Layer 12 of a small transformer language model trained on English Wikipedia (16 layers, counted from 0, width 128).
A neuron's activation on a vector x is GELU(weights . x), where the dot is the dot product.

Input weights of the MLP neurons that the questions are about. A number n stands for (n - 128) times 0.0025.
n9: 173, 146, 67, 111, 121, 146, 63, 152, 83, 139, 128, 151, 152, 190, 150, 188, 134, 122, 187, 138, 95, 169, 183, 115, 147, 101, 65, 125, 177, 180, 136, 171, 96, 133, 89, 118, 162, 132, 100, 86, 109, 108, 131, 152, 100, 176, 141, 144, 143, 100, 165, 182, 122, 143, 139, 121, 122, 130, 86, 169, 120, 128, 130, 148, 161, 182, 104, 185, 65, 129, 129, 116, 106, 115, 149, 27, 44, 115, 95, 112, 155, 131, 125, 128, 133, 69, 87, 106, 132, 123, 145, 96, 144, 115, 170, 174, 113, 146, 144, 150, 147, 99, 154, 133, 155, 137, 64, 65, 50, 172, 118, 107, 86, 137, 174, 131, 84, 199, 117, 184, 124, 107, 121, 125, 100, 130, 88, 194
n65: 125, 86, 128, 107, 100, 139, 113, 167, 104, 58, 93, 142, 103, 108, 142, 181, 139, 155, 150, 173, 198, 125, 145, 57, 170, 107, 113, 183, 143, 183, 159, 137, 147, 146, 138, 100, 143, 140, 133, 111, 136, 205, 152, 147, 134, 74, 123, 34, 97, 153, 106, 117, 163, 140, 151, 119, 123, 127, 154, 79, 128, 118, 209, 169, 137, 151, 130, 60, 147, 125, 111, 128, 151, 161, 119, 103, 94, 189, 123, 203, 90, 110, 126, 94, 175, 47, 170, 127, 120, 159, 147, 142, 121, 99, 104, 34, 115, 144, 128, 162, 59, 146, 131, 79, 150, 88, 192, 94, 158, 46, 104, 213, 116, 67, 130, 61, 124, 155, 110, 153, 137, 116, 89, 84, 131, 150, 154, 123
n70: 143, 123, 57, 102, 137, 141, 124, 123, 151, 115, 103, 169, 46, 132, 81, 121, 106, 145, 115, 158, 146, 130, 202, 111, 95, 154, 102, 194, 126, 149, 143, 160, 130, 120, 213, 146, 208, 126, 165, 95, 107, 131, 130, 126, 115, 95, 160, 143, 113, 161, 95, 140, 181, 153, 63, 95, 73, 110, 129, 175, 148, 101, 153, 203, 118, 166, 138, 104, 129, 114, 116, 80, 96, 100, 118, 134, 186, 83, 106, 198, 58, 145, 117, 87, 181, 145, 131, 138, 140, 121, 133, 184, 141, 81, 136, 118, 85, 136, 125, 120, 149, 155, 135, 123, 152, 145, 96, 126, 155, 72, 167, 149, 178, 100, 121, 110, 64, 113, 99, 104, 106, 151, 137, 66, 101, 129, 155, 125
n102: 198, 154, 133, 94, 101, 140, 179, 189, 154, 94, 123, 129, 144, 133, 61, 149, 111, 85, 121, 145, 98, 87, 147, 156, 123, 107, 157, 174, 113, 145, 113, 172, 109, 91, 172, 150, 116, 133, 113, 144, 139, 164, 120, 84, 126, 98, 127, 119, 104, 138, 96, 91, 95, 179, 134, 99, 131, 152, 130, 135, 118, 149, 86, 63, 66, 84, 96, 146, 142, 120, 132, 106, 159, 107, 195, 120, 154, 135, 113, 156, 100, 107, 110, 155, 82, 144, 80, 128, 137, 158, 146, 120, 129, 94, 89, 92, 135, 121, 180, 151, 122, 78, 119, 188, 153, 126, 147, 145, 154, 121, 149, 83, 125, 75, 102, 105, 209, 86, 120, 138, 123, 106, 88, 206, 108, 205, 154, 141
n139: 105, 135, 130, 116, 87, 138, 108, 178, 143, 186, 122, 187, 128, 71, 81, 168, 76, 199, 167, 166, 103, 71, 150, 75, 58, 66, 95, 128, 130, 172, 162, 108, 145, 161, 130, 158, 136, 112, 130, 96, 148, 167, 161, 125, 163, 114, 109, 163, 184, 134, 132, 109, 145, 157, 132, 126, 132, 98, 128, 115, 105, 85, 185, 129, 133, 152, 159, 87, 105, 167, 64, 118, 99, 141, 140, 99, 129, 151, 117, 156, 158, 117, 119, 124, 107, 132, 91, 131, 73, 129, 129, 167, 114, 150, 186, 148, 112, 130, 115, 138, 91, 58, 153, 69, 182, 96, 95, 196, 101, 94, 149, 136, 135, 110, 175, 115, 113, 161, 89, 118, 126, 115, 158, 138, 71, 89, 145, 157
n223: 169, 92, 84, 122, 101, 118, 108, 109, 151, 116, 113, 121, 110, 134, 164, 166, 128, 123, 153, 131, 128, 125, 88, 141, 159, 161, 104, 135, 94, 165, 109, 118, 117, 73, 119, 104, 161, 84, 133, 121, 91, 125, 83, 88, 90, 119, 161, 123, 189, 134, 139, 153, 125, 115, 90, 88, 172, 126, 161, 145, 113, 124, 104, 149, 73, 156, 155, 157, 145, 147, 135, 126, 189, 140, 151, 123, 177, 86, 134, 175, 122, 127, 185, 134, 126, 152, 108, 200, 174, 70, 167, 119, 74, 98, 98, 140, 176, 180, 97, 72, 95, 96, 86, 186, 126, 169, 147, 67, 106, 132, 165, 126, 121, 118, 138, 122, 98, 165, 156, 131, 155, 183, 90, 127, 125, 109, 136, 189
n227: 141, 110, 144, 135, 147, 121, 148, 166, 123, 51, 88, 103, 121, 89, 117, 166, 118, 163, 155, 144, 156, 101, 55, 174, 64, 157, 155, 122, 127, 100, 90, 169, 116, 135, 144, 66, 107, 113, 172, 126, 169, 135, 132, 157, 152, 168, 128, 150, 210, 114, 116, 141, 107, 175, 132, 84, 144, 98, 144, 175, 108, 88, 100, 107, 105, 155, 160, 133, 89, 156, 73, 100, 72, 217, 97, 215, 120, 140, 204, 126, 148, 121, 67, 142, 147, 113, 107, 76, 169, 87, 120, 113, 182, 115, 159, 128, 114, 104, 152, 104, 120, 120, 134, 217, 143, 85, 192, 150, 115, 117, 123, 152, 131, 105, 131, 164, 42, 154, 90, 144, 85, 141, 119, 109, 120, 169, 77, 87
n255: 157, 181, 185, 78, 91, 157, 178, 63, 134, 125, 146, 138, 118, 135, 117, 144, 195, 100, 92, 170, 71, 149, 170, 128, 140, 119, 77, 141, 140, 102, 210, 122, 109, 228, 88, 152, 129, 119, 92, 56, 108, 141, 134, 119, 131, 148, 158, 135, 121, 119, 146, 97, 130, 164, 153, 166, 132, 135, 65, 192, 106, 139, 186, 147, 126, 131, 122, 139, 106, 149, 81, 148, 88, 168, 133, 131, 80, 84, 155, 118, 125, 140, 105, 141, 148, 130, 98, 94, 73, 125, 116, 116, 120, 143, 83, 82, 98, 126, 178, 155, 104, 143, 131, 100, 73, 122, 110, 162, 148, 94, 82, 157, 116, 146, 101, 141, 132, 109, 147, 126, 145, 171, 86, 137, 159, 126, 102, 164
n286: 141, 137, 86, 178, 158, 101, 73, 158, 74, 122, 112, 132, 134, 144, 123, 155, 93, 144, 117, 97, 164, 96, 74, 96, 137, 187, 91, 154, 125, 56, 145, 157, 160, 104, 102, 136, 122, 96, 123, 113, 145, 84, 140, 163, 121, 167, 177, 129, 114, 124, 130, 140, 94, 223, 85, 147, 140, 162, 76, 102, 130, 90, 115, 159, 195, 107, 168, 155, 85, 110, 121, 155, 109, 77, 123, 93, 93, 75, 142, 148, 95, 174, 138, 152, 125, 162, 136, 151, 165, 116, 112, 93, 123, 124, 52, 75, 104, 207, 175, 131, 149, 107, 135, 106, 120, 123, 84, 186, 131, 158, 135, 179, 94, 167, 136, 99, 191, 130, 182, 178, 83, 101, 119, 144, 156, 98, 130, 125
n303: 86, 115, 82, 105, 153, 201, 132, 100, 102, 141, 117, 128, 171, 151, 191, 153, 153, 108, 179, 140, 69, 117, 183, 113, 105, 91, 173, 202, 105, 120, 162, 192, 158, 133, 162, 149, 98, 88, 143, 148, 64, 95, 102, 139, 88, 172, 84, 169, 122, 134, 119, 139, 208, 112, 134, 93, 112, 181, 131, 68, 107, 101, 155, 126, 121, 100, 140, 172, 106, 179, 23, 120, 150, 164, 131, 131, 100, 152, 133, 132, 118, 126, 139, 129, 98, 121, 198, 157, 107, 82, 121, 167, 110, 111, 191, 126, 81, 54, 156, 137, 162, 63, 55, 88, 93, 108, 162, 142, 116, 136, 186, 106, 136, 192, 106, 174, 92, 174, 168, 116, 109, 208, 79, 154, 73, 50, 117, 142
n342: 159, 142, 66, 186, 122, 143, 124, 129, 98, 114, 139, 89, 155, 117, 150, 66, 111, 180, 165, 190, 76, 93, 113, 143, 176, 214, 129, 158, 103, 137, 127, 83, 109, 160, 174, 122, 142, 95, 92, 98, 126, 116, 126, 97, 135, 130, 120, 88, 136, 117, 86, 89, 194, 112, 84, 104, 146, 115, 182, 242, 93, 118, 160, 66, 212, 123, 160, 180, 156, 122, 81, 161, 138, 61, 171, 124, 144, 95, 170, 139, 112, 118, 105, 178, 119, 83, 118, 128, 150, 41, 162, 115, 123, 102, 100, 113, 131, 130, 130, 79, 159, 153, 106, 58, 59, 186, 120, 152, 136, 95, 126, 93, 245, 147, 88, 108, 140, 190, 117, 139, 207, 114, 131, 121, 125, 170, 176, 126
n351: 100, 108, 111, 144, 126, 130, 163, 83, 96, 118, 118, 124, 113, 148, 159, 130, 136, 111, 144, 141, 127, 147, 145, 109, 169, 131, 94, 181, 118, 66, 159, 138, 120, 160, 127, 150, 153, 127, 145, 153, 111, 181, 107, 137, 56, 155, 93, 62, 95, 107, 113, 97, 160, 133, 165, 141, 114, 74, 101, 118, 143, 154, 137, 152, 152, 84, 92, 85, 113, 117, 100, 118, 144, 37, 90, 180, 119, 124, 177, 142, 102, 52, 141, 166, 142, 98, 100, 139, 173, 157, 77, 173, 150, 109, 164, 104, 98, 125, 117, 186, 173, 143, 133, 162, 98, 86, 149, 156, 121, 143, 169, 179, 201, 106, 124, 67, 113, 119, 112, 133, 81, 131, 168, 154, 167, 199, 134, 104
n390: 158, 94, 79, 148, 88, 127, 113, 124, 89, 124, 113, 153, 108, 146, 76, 121, 93, 198, 102, 101, 97, 171, 135, 126, 114, 139, 115, 98, 94, 106, 80, 104, 134, 168, 104, 107, 161, 156, 81, 28, 123, 146, 113, 126, 111, 85, 102, 163, 204, 215, 184, 154, 161, 169, 180, 195, 162, 79, 138, 146, 103, 108, 150, 106, 132, 128, 102, 174, 116, 151, 132, 182, 169, 150, 87, 121, 172, 106, 168, 56, 145, 86, 155, 164, 74, 108, 97, 151, 165, 161, 24, 136, 137, 179, 78, 145, 120, 127, 126, 121, 209, 58, 164, 124, 148, 99, 84, 93, 99, 152, 109, 153, 128, 130, 141, 139, 104, 124, 136, 142, 138, 140, 78, 169, 125, 203, 160, 105
n410: 151, 105, 130, 126, 69, 188, 157, 67, 88, 92, 125, 69, 84, 126, 162, 199, 73, 131, 111, 198, 179, 225, 99, 126, 105, 152, 172, 162, 96, 130, 218, 179, 20, 74, 126, 93, 143, 143, 92, 115, 104, 192, 159, 177, 134, 103, 141, 134, 136, 137, 103, 127, 119, 140, 155, 137, 157, 107, 173, 133, 172, 154, 173, 134, 106, 105, 130, 112, 122, 160, 137, 132, 124, 173, 174, 116, 120, 120, 102, 145, 102, 130, 110, 164, 131, 86, 98, 120, 151, 97, 160, 152, 108, 105, 82, 110, 134, 104, 124, 96, 83, 153, 146, 56, 163, 109, 126, 98, 146, 151, 84, 154, 116, 111, 99, 128, 141, 112, 144, 156, 113, 115, 111, 151, 76, 127, 72, 117
n423: 162, 138, 148, 124, 152, 147, 154, 139, 87, 65, 120, 129, 134, 117, 115, 121, 142, 150, 64, 144, 120, 226, 158, 99, 62, 140, 166, 147, 104, 177, 187, 111, 80, 124, 110, 116, 138, 71, 118, 82, 138, 155, 149, 49, 213, 124, 100, 122, 140, 183, 52, 147, 105, 71, 101, 149, 157, 138, 107, 141, 159, 143, 100, 165, 122, 106, 81, 103, 118, 107, 149, 147, 89, 174, 191, 116, 96, 103, 116, 88, 140, 150, 143, 118, 176, 158, 174, 148, 143, 134, 111, 93, 157, 79, 110, 96, 129, 140, 206, 131, 69, 165, 192, 121, 99, 123, 150, 148, 157, 178, 125, 138, 75, 54, 88, 127, 149, 30, 156, 186, 153, 151, 111, 117, 99, 113, 73, 220
n480: 166, 137, 80, 135, 101, 160, 116, 130, 103, 192, 129, 115, 130, 164, 131, 195, 104, 107, 158, 141, 157, 116, 67, 101, 152, 131, 97, 163, 84, 140, 108, 78, 110, 133, 74, 95, 123, 221, 165, 82, 170, 133, 74, 84, 129, 159, 160, 135, 140, 123, 93, 145, 122, 120, 165, 84, 57, 158, 201, 123, 158, 103, 126, 213, 153, 112, 154, 148, 176, 115, 164, 146, 66, 104, 106, 22, 128, 198, 102, 152, 146, 161, 126, 91, 166, 162, 100, 130, 162, 145, 111, 77, 116, 146, 129, 108, 114, 89, 107, 155, 149, 201, 109, 95, 115, 138, 117, 123, 151, 172, 125, 79, 117, 148, 78, 103, 167, 102, 108, 140, 154, 145, 73, 87, 136, 124, 141, 175
n485: 142, 84, 126, 137, 145, 84, 163, 118, 126, 162, 123, 78, 109, 57, 126, 150, 143, 158, 112, 143, 136, 116, 81, 211, 178, 154, 165, 182, 69, 94, 128, 125, 87, 121, 157, 73, 123, 71, 126, 133, 130, 75, 115, 82, 121, 128, 110, 92, 168, 102, 101, 155, 82, 152, 128, 150, 147, 91, 114, 139, 56, 169, 113, 152, 111, 113, 120, 120, 118, 152, 165, 132, 148, 164, 143, 147, 182, 131, 130, 83, 247, 188, 168, 147, 148, 55, 183, 127, 109, 154, 139, 98, 93, 91, 124, 144, 170, 149, 100, 164, 149, 59, 147, 159, 70, 125, 160, 125, 74, 159, 137, 88, 100, 138, 182, 69, 119, 63, 82, 138, 80, 87, 114, 167, 128, 184, 187, 126
n498: 75, 146, 149, 105, 117, 134, 122, 99, 51, 92, 69, 70, 125, 115, 81, 82, 84, 196, 161, 157, 108, 153, 126, 168, 122, 156, 168, 140, 97, 141, 202, 116, 142, 115, 129, 164, 152, 154, 89, 122, 165, 147, 122, 156, 134, 169, 112, 74, 131, 134, 171, 121, 159, 96, 115, 162, 134, 123, 154, 159, 136, 133, 52, 109, 121, 196, 110, 167, 121, 154, 121, 138, 40, 148, 86, 167, 121, 145, 108, 93, 163, 108, 90, 149, 171, 145, 114, 94, 145, 114, 147, 156, 86, 101, 119, 85, 167, 130, 128, 157, 75, 116, 193, 135, 110, 152, 98, 166, 105, 163, 97, 65, 185, 98, 164, 144, 165, 165, 93, 69, 158, 107, 98, 144, 128, 189, 64, 176

Each question shows a token from some text and the vector x that enters the MLP there. A number n stands for (n - 128) times 0.063.

"–": 133, 149, 137, 131, 128, 148, 135, 109, 147, 140, 138, 116, 90, 182, 142, 121, 98, 125, 147, 125, 110, 145, 130, 138, 136, 132, 104, 117, 138, 124, 135, 101, 129, 101, 105, 121, 121, 137, 128, 140, 121, 96, 133, 133, 89, 111, 125, 121, 104, 112, 105, 83, 114, 95, 109, 135, 149, 147, 122, 137, 126, 172, 145, 99, 145, 153, 130, 132, 131, 157, 181, 124, 129, 123, 111, 110, 110, 126, 125, 130, 110, 121, 123, 120, 159, 171, 140, 116, 103, 86, 139, 165, 116, 116, 114, 142, 164, 126, 112, 138, 161, 154, 113, 132, 187, 130, 115, 136, 168, 125, 122, 150, 137, 103, 127, 123, 115, 117, 118, 140, 108, 125, 132, 127, 114, 125, 166, 116
Which two neurons fire most, strongest first? n70, n410

"ag": 138, 137, 124, 141, 171, 111, 142, 108, 142, 139, 136, 155, 112, 98, 151, 86, 125, 103, 99, 56, 144, 134, 128, 120, 125, 113, 110, 85, 128, 102, 144, 113, 160, 125, 125, 130, 129, 151, 153, 157, 91, 129, 146, 100, 122, 107, 135, 106, 118, 137, 130, 120, 105, 102, 125, 135, 147, 147, 107, 150, 113, 185, 111, 118, 168, 128, 116, 137, 134, 110, 105, 106, 111, 133, 147, 118, 142, 89, 112, 100, 126, 157, 138, 94, 154, 132, 149, 134, 125, 141, 115, 160, 124, 121, 134, 176, 132, 92, 141, 143, 106, 147, 127, 171, 151, 121, 118, 124, 121, 113, 108, 158, 141, 122, 150, 145, 140, 102, 157, 115, 157, 139, 134, 131, 113, 127, 128, 108
Which neuron fires most, and how strongly? n423, at about 1.1

"ers ": 145, 111, 128, 161, 159, 154, 152, 151, 145, 148, 142, 119, 141, 151, 147, 115, 131, 139, 139, 105, 137, 95, 130, 122, 140, 108, 126, 145, 110, 135, 104, 115, 145, 40, 115, 123, 119, 108, 132, 174, 138, 131, 127, 137, 133, 110, 127, 127, 135, 136, 125, 103, 132, 115, 141, 120, 116, 126, 110, 94, 160, 148, 155, 96, 116, 135, 123, 151, 155, 133, 98, 123, 151, 96, 123, 146, 138, 121, 112, 109, 118, 146, 145, 124, 121, 151, 161, 109, 115, 117, 130, 141, 130, 105, 126, 121, 163, 127, 118, 113, 132, 127, 97, 124, 149, 129, 137, 125, 127, 116, 132, 123, 143, 161, 108, 128, 122, 130, 163, 119, 128, 103, 110, 143, 114, 138, 115, 102
The three highest activations, in order: n303, n102, n223

"6": 100, 157, 182, 116, 128, 157, 153, 140, 163, 125, 162, 118, 122, 149, 147, 99, 127, 107, 116, 77, 120, 154, 142, 143, 135, 102, 100, 119, 137, 92, 112, 137, 171, 108, 113, 134, 107, 129, 145, 143, 129, 111, 92, 138, 90, 129, 142, 121, 103, 109, 91, 116, 159, 86, 117, 140, 140, 148, 95, 128, 133, 145, 150, 125, 124, 140, 126, 132, 120, 153, 139, 138, 128, 116, 108, 167, 148, 142, 133, 133, 129, 121, 156, 99, 106, 105, 120, 122, 78, 138, 122, 145, 129, 129, 117, 138, 140, 134, 103, 137, 137, 159, 148, 140, 159, 150, 142, 135, 115, 103, 119, 142, 129, 108, 137, 110, 95, 131, 147, 144, 137, 138, 129, 92, 135, 133, 129, 103
Which neuron fires most, and how strongly? n351, at about 1.5

"the ": 114, 121, 135, 129, 140, 130, 116, 129, 130, 122, 125, 93, 124, 142, 108, 110, 127, 120, 95, 121, 142, 125, 97, 129, 130, 106, 137, 113, 127, 129, 127, 117, 164, 36, 122, 139, 116, 119, 131, 147, 128, 122, 110, 139, 106, 123, 165, 102, 155, 113, 128, 119, 127, 136, 125, 126, 141, 125, 133, 126, 123, 214, 124, 111, 130, 122, 105, 131, 124, 152, 144, 122, 122, 139, 133, 133, 134, 121, 112, 142, 119, 148, 166, 127, 132, 184, 120, 111, 118, 132, 138, 127, 117, 128, 138, 150, 156, 128, 128, 142, 148, 125, 142, 134, 168, 147, 135, 117, 126, 129, 143, 131, 114, 103, 123, 133, 118, 114, 130, 141, 129, 125, 126, 121, 127, 143, 120, 101
Which neuron lights up most? n223

"ound": 145, 136, 123, 153, 196, 113, 120, 139, 146, 134, 177, 117, 110, 108, 154, 99, 85, 113, 89, 89, 159, 151, 106, 145, 147, 91, 122, 128, 149, 93, 89, 105, 106, 104, 105, 161, 104, 145, 160, 148, 143, 92, 106, 131, 134, 127, 114, 128, 125, 120, 115, 156, 154, 87, 125, 173, 121, 138, 109, 124, 143, 160, 113, 93, 135, 111, 133, 115, 130, 144, 128, 143, 129, 118, 130, 120, 102, 102, 116, 150, 129, 171, 139, 120, 135, 108, 145, 104, 110, 111, 134, 163, 111, 128, 119, 139, 137, 131, 104, 126, 115, 161, 150, 151, 140, 150, 142, 145, 116, 132, 129, 127, 131, 118, 134, 120, 144, 118, 138, 118, 138, 136, 157, 99, 144, 143, 132, 104
Which neuron lights up most? n485

"-": 146, 145, 139, 128, 148, 152, 100, 110, 154, 127, 121, 107, 130, 142, 111, 86, 113, 125, 72, 150, 130, 146, 124, 144, 151, 89, 99, 103, 138, 126, 132, 71, 147, 85, 136, 130, 104, 108, 117, 129, 163, 147, 117, 129, 136, 129, 122, 112, 131, 114, 109, 115, 113, 124, 129, 114, 150, 145, 138, 136, 91, 191, 123, 105, 110, 124, 113, 116, 127, 130, 146, 137, 145, 143, 108, 129, 97, 120, 113, 118, 120, 108, 141, 107, 140, 140, 127, 124, 83, 118, 119, 179, 149, 121, 126, 141, 155, 127, 126, 143, 133, 149, 167, 118, 174, 176, 130, 123, 117, 120, 149, 148, 139, 112, 171, 121, 121, 117, 145, 149, 125, 127, 139, 142, 141, 96, 119, 132
Which neuron fires most, and how strongly? n423, at about 1.2

".": 127, 144, 123, 121, 146, 163, 119, 144, 109, 110, 152, 137, 123, 153, 85, 130, 104, 104, 91, 99, 99, 108, 126, 144, 149, 86, 81, 141, 144, 129, 101, 92, 150, 112, 127, 131, 108, 100, 153, 134, 155, 123, 124, 136, 125, 79, 165, 129, 124, 130, 133, 135, 143, 140, 125, 138, 102, 134, 119, 119, 101, 149, 150, 126, 118, 143, 138, 97, 131, 159, 159, 136, 110, 139, 140, 130, 98, 127, 115, 151, 150, 149, 138, 128, 119, 133, 155, 92, 90, 134, 138, 151, 97, 118, 151, 148, 118, 111, 111, 126, 143, 150, 129, 145, 166, 182, 124, 153, 136, 109, 166, 142, 108, 144, 104, 128, 117, 117, 119, 118, 112, 127, 158, 127, 109, 155, 142, 102
Which neuron lights up most? n70

"al": 105, 122, 109, 121, 152, 125, 106, 118, 142, 131, 116, 121, 124, 148, 146, 138, 117, 75, 87, 106, 113, 140, 116, 133, 151, 128, 151, 68, 154, 120, 125, 137, 146, 121, 104, 116, 81, 160, 146, 169, 100, 135, 128, 142, 127, 131, 165, 133, 97, 122, 147, 119, 88, 107, 136, 115, 147, 133, 108, 107, 152, 147, 150, 106, 163, 152, 161, 151, 139, 130, 110, 111, 127, 124, 112, 109, 128, 131, 99, 112, 118, 121, 137, 102, 143, 118, 136, 104, 106, 106, 115, 134, 116, 104, 138, 171, 139, 134, 133, 162, 144, 125, 137, 150, 145, 170, 115, 115, 113, 131, 181, 167, 96, 133, 140, 113, 108, 141, 160, 128, 106, 125, 137, 135, 116, 152, 131, 104
Which neuron lights up most? n9

"5": 111, 172, 112, 88, 121, 161, 117, 104, 135, 131, 140, 124, 116, 131, 127, 85, 137, 119, 92, 104, 119, 147, 126, 150, 149, 119, 106, 103, 132, 138, 129, 111, 141, 129, 117, 116, 104, 126, 124, 116, 134, 149, 143, 135, 116, 138, 127, 131, 144, 116, 138, 127, 117, 138, 164, 130, 147, 129, 99, 135, 128, 131, 118, 98, 130, 134, 119, 109, 133, 158, 139, 123, 126, 141, 133, 173, 98, 132, 113, 88, 130, 122, 153, 97, 99, 138, 125, 102, 55, 98, 126, 191, 122, 119, 150, 157, 147, 123, 110, 116, 133, 150, 176, 103, 137, 168, 151, 118, 119, 117, 133, 154, 150, 120, 150, 115, 114, 124, 130, 139, 97, 139, 186, 142, 149, 99, 140, 102
The three highest activations, in order: n255, n139, n351

", ": 152, 140, 129, 126, 135, 143, 147, 108, 131, 128, 134, 110, 115, 177, 115, 115, 117, 111, 97, 135, 148, 109, 132, 138, 147, 133, 114, 161, 133, 132, 114, 127, 156, 37, 121, 117, 117, 124, 147, 158, 135, 129, 126, 123, 122, 112, 137, 118, 126, 116, 161, 103, 137, 113, 98, 138, 120, 133, 129, 112, 136, 142, 146, 121, 101, 160, 117, 157, 127, 135, 133, 123, 134, 117, 129, 136, 159, 112, 130, 125, 118, 129, 144, 102, 134, 162, 135, 138, 89, 134, 127, 145, 102, 120, 125, 158, 133, 114, 124, 112, 138, 168, 124, 156, 131, 138, 109, 114, 134, 96, 132, 122, 135, 105, 137, 106, 94, 129, 133, 154, 154, 105, 143, 120, 120, 156, 145, 118
Which two neurons fire most, strongest first? n70, n223

"16": 100, 179, 126, 133, 124, 147, 110, 119, 126, 127, 164, 125, 118, 134, 134, 79, 134, 128, 94, 106, 118, 163, 137, 146, 152, 104, 114, 140, 121, 127, 122, 78, 144, 129, 144, 109, 102, 140, 106, 118, 124, 144, 92, 129, 129, 136, 139, 115, 132, 102, 119, 115, 119, 116, 155, 131, 171, 117, 110, 125, 104, 134, 133, 100, 132, 128, 141, 87, 131, 150, 166, 137, 140, 131, 123, 149, 87, 137, 122, 67, 147, 134, 140, 87, 111, 149, 121, 132, 87, 121, 125, 192, 115, 132, 134, 163, 137, 113, 140, 118, 146, 141, 163, 114, 152, 161, 117, 121, 129, 97, 125, 155, 147, 126, 151, 134, 94, 130, 134, 147, 142, 139, 146, 126, 112, 120, 134, 106
Which two neurons fire most, strongest first? n390, n255

"s": 145, 103, 115, 175, 135, 147, 149, 128, 166, 143, 195, 107, 120, 96, 139, 98, 104, 126, 133, 122, 102, 155, 109, 136, 129, 109, 87, 140, 106, 157, 129, 139, 135, 122, 121, 73, 118, 131, 130, 177, 120, 124, 150, 126, 146, 137, 139, 120, 109, 127, 131, 105, 140, 113, 159, 124, 137, 123, 90, 147, 158, 152, 139, 106, 138, 155, 119, 147, 149, 128, 133, 115, 109, 127, 122, 129, 133, 106, 114, 101, 153, 127, 125, 78, 129, 143, 122, 107, 97, 86, 162, 153, 121, 113, 144, 139, 156, 101, 110, 149, 117, 123, 123, 144, 168, 103, 141, 112, 126, 146, 115, 133, 123, 131, 134, 158, 97, 143, 124, 140, 111, 138, 129, 120, 112, 114, 148, 104
Which neuron lights up most? n227

"C": 136, 145, 108, 100, 102, 183, 111, 117, 131, 138, 159, 129, 142, 152, 122, 48, 115, 126, 92, 118, 120, 130, 128, 142, 133, 78, 109, 119, 146, 119, 116, 92, 126, 139, 122, 134, 116, 138, 173, 143, 113, 116, 121, 140, 129, 117, 140, 139, 134, 97, 140, 147, 121, 126, 117, 132, 131, 120, 127, 168, 129, 169, 128, 142, 135, 141, 139, 120, 147, 152, 127, 155, 97, 131, 141, 149, 110, 129, 97, 71, 138, 117, 157, 83, 131, 145, 144, 133, 99, 120, 117, 124, 99, 104, 149, 141, 156, 133, 119, 143, 151, 106, 151, 107, 131, 162, 156, 88, 119, 99, 141, 160, 119, 131, 143, 127, 127, 121, 131, 120, 123, 116, 163, 124, 126, 126, 130, 110
Which neuron lights up most? n9

"°": 92, 163, 146, 123, 128, 138, 108, 114, 137, 123, 152, 146, 139, 158, 197, 132, 129, 112, 102, 126, 126, 127, 103, 118, 147, 100, 81, 118, 157, 102, 123, 85, 150, 103, 132, 119, 79, 168, 156, 131, 133, 136, 128, 152, 107, 129, 132, 108, 142, 118, 129, 112, 145, 103, 136, 115, 162, 138, 130, 125, 132, 120, 148, 122, 75, 123, 129, 129, 140, 128, 150, 156, 116, 153, 140, 127, 122, 113, 143, 106, 100, 141, 117, 139, 140, 149, 147, 120, 126, 133, 145, 165, 119, 135, 143, 128, 143, 136, 109, 132, 129, 131, 113, 100, 151, 145, 152, 145, 156, 84, 107, 148, 143, 105, 133, 121, 136, 98, 123, 127, 116, 122, 139, 132, 139, 118, 78, 118
The three highest activations, in order: n65, n255, n410

"d ": 123, 132, 120, 105, 149, 151, 134, 139, 139, 133, 134, 127, 133, 141, 113, 140, 120, 119, 83, 122, 108, 117, 128, 142, 155, 94, 126, 161, 110, 121, 130, 129, 145, 32, 134, 147, 75, 102, 134, 122, 144, 137, 129, 147, 135, 133, 162, 114, 102, 136, 115, 131, 116, 117, 125, 125, 136, 148, 112, 137, 137, 134, 121, 115, 132, 147, 126, 127, 129, 141, 140, 123, 133, 139, 123, 130, 146, 118, 118, 127, 127, 121, 153, 127, 129, 150, 131, 134, 104, 106, 132, 148, 125, 115, 131, 138, 154, 99, 119, 144, 125, 141, 123, 169, 147, 159, 121, 148, 111, 135, 148, 123, 66, 155, 104, 116, 129, 148, 135, 126, 152, 114, 138, 127, 128, 117, 133, 73
Which neuron lights up most? n102

"o": 136, 139, 143, 123, 100, 141, 144, 129, 107, 112, 113, 97, 151, 139, 158, 87, 124, 129, 116, 138, 142, 119, 119, 150, 111, 114, 90, 121, 128, 146, 110, 115, 137, 117, 103, 78, 124, 121, 149, 162, 161, 134, 127, 146, 112, 154, 146, 129, 134, 139, 113, 121, 129, 128, 116, 122, 153, 140, 123, 84, 146, 115, 135, 128, 128, 127, 143, 80, 142, 129, 122, 125, 125, 178, 120, 115, 107, 151, 135, 109, 144, 157, 122, 84, 160, 143, 137, 66, 75, 114, 129, 147, 121, 117, 159, 160, 122, 116, 114, 147, 120, 162, 146, 143, 140, 139, 146, 144, 124, 90, 118, 121, 92, 132, 146, 123, 136, 105, 124, 115, 131, 131, 189, 129, 134, 134, 132, 155
Which two neurons fire most, strongest first? n227, n65

"U": 129, 125, 117, 161, 101, 144, 134, 113, 143, 146, 144, 119, 161, 174, 133, 90, 103, 153, 111, 132, 142, 147, 98, 161, 129, 108, 87, 146, 125, 128, 101, 108, 185, 125, 119, 127, 88, 129, 104, 141, 109, 109, 127, 117, 119, 123, 105, 118, 135, 132, 139, 156, 125, 139, 153, 126, 143, 125, 123, 117, 109, 179, 117, 135, 108, 101, 125, 118, 137, 147, 134, 130, 126, 131, 141, 144, 128, 98, 108, 55, 140, 125, 156, 116, 98, 123, 161, 112, 123, 124, 127, 137, 111, 114, 140, 176, 131, 101, 119, 130, 117, 123, 162, 117, 152, 172, 151, 127, 139, 123, 96, 139, 105, 135, 119, 150, 117, 120, 148, 130, 115, 151, 125, 115, 129, 137, 145, 114
The three highest activations, in order: n390, n485, n303

"Pri": 154, 157, 151, 122, 148, 114, 179, 104, 123, 126, 90, 118, 149, 142, 146, 62, 104, 104, 104, 137, 118, 135, 122, 132, 123, 129, 131, 99, 109, 136, 120, 105, 153, 119, 107, 120, 73, 126, 128, 127, 163, 98, 123, 137, 141, 109, 177, 112, 116, 123, 158, 135, 103, 111, 132, 129, 124, 115, 84, 117, 141, 162, 108, 103, 143, 89, 167, 138, 108, 172, 112, 144, 110, 151, 116, 130, 131, 121, 140, 111, 131, 136, 133, 140, 121, 132, 143, 129, 107, 120, 128, 178, 125, 129, 131, 137, 135, 64, 137, 136, 127, 163, 126, 133, 167, 140, 105, 133, 124, 134, 126, 137, 102, 126, 139, 158, 142, 134, 102, 127, 148, 113, 130, 139, 132, 158, 141, 97
The three highest activations, in order: n498, n255, n227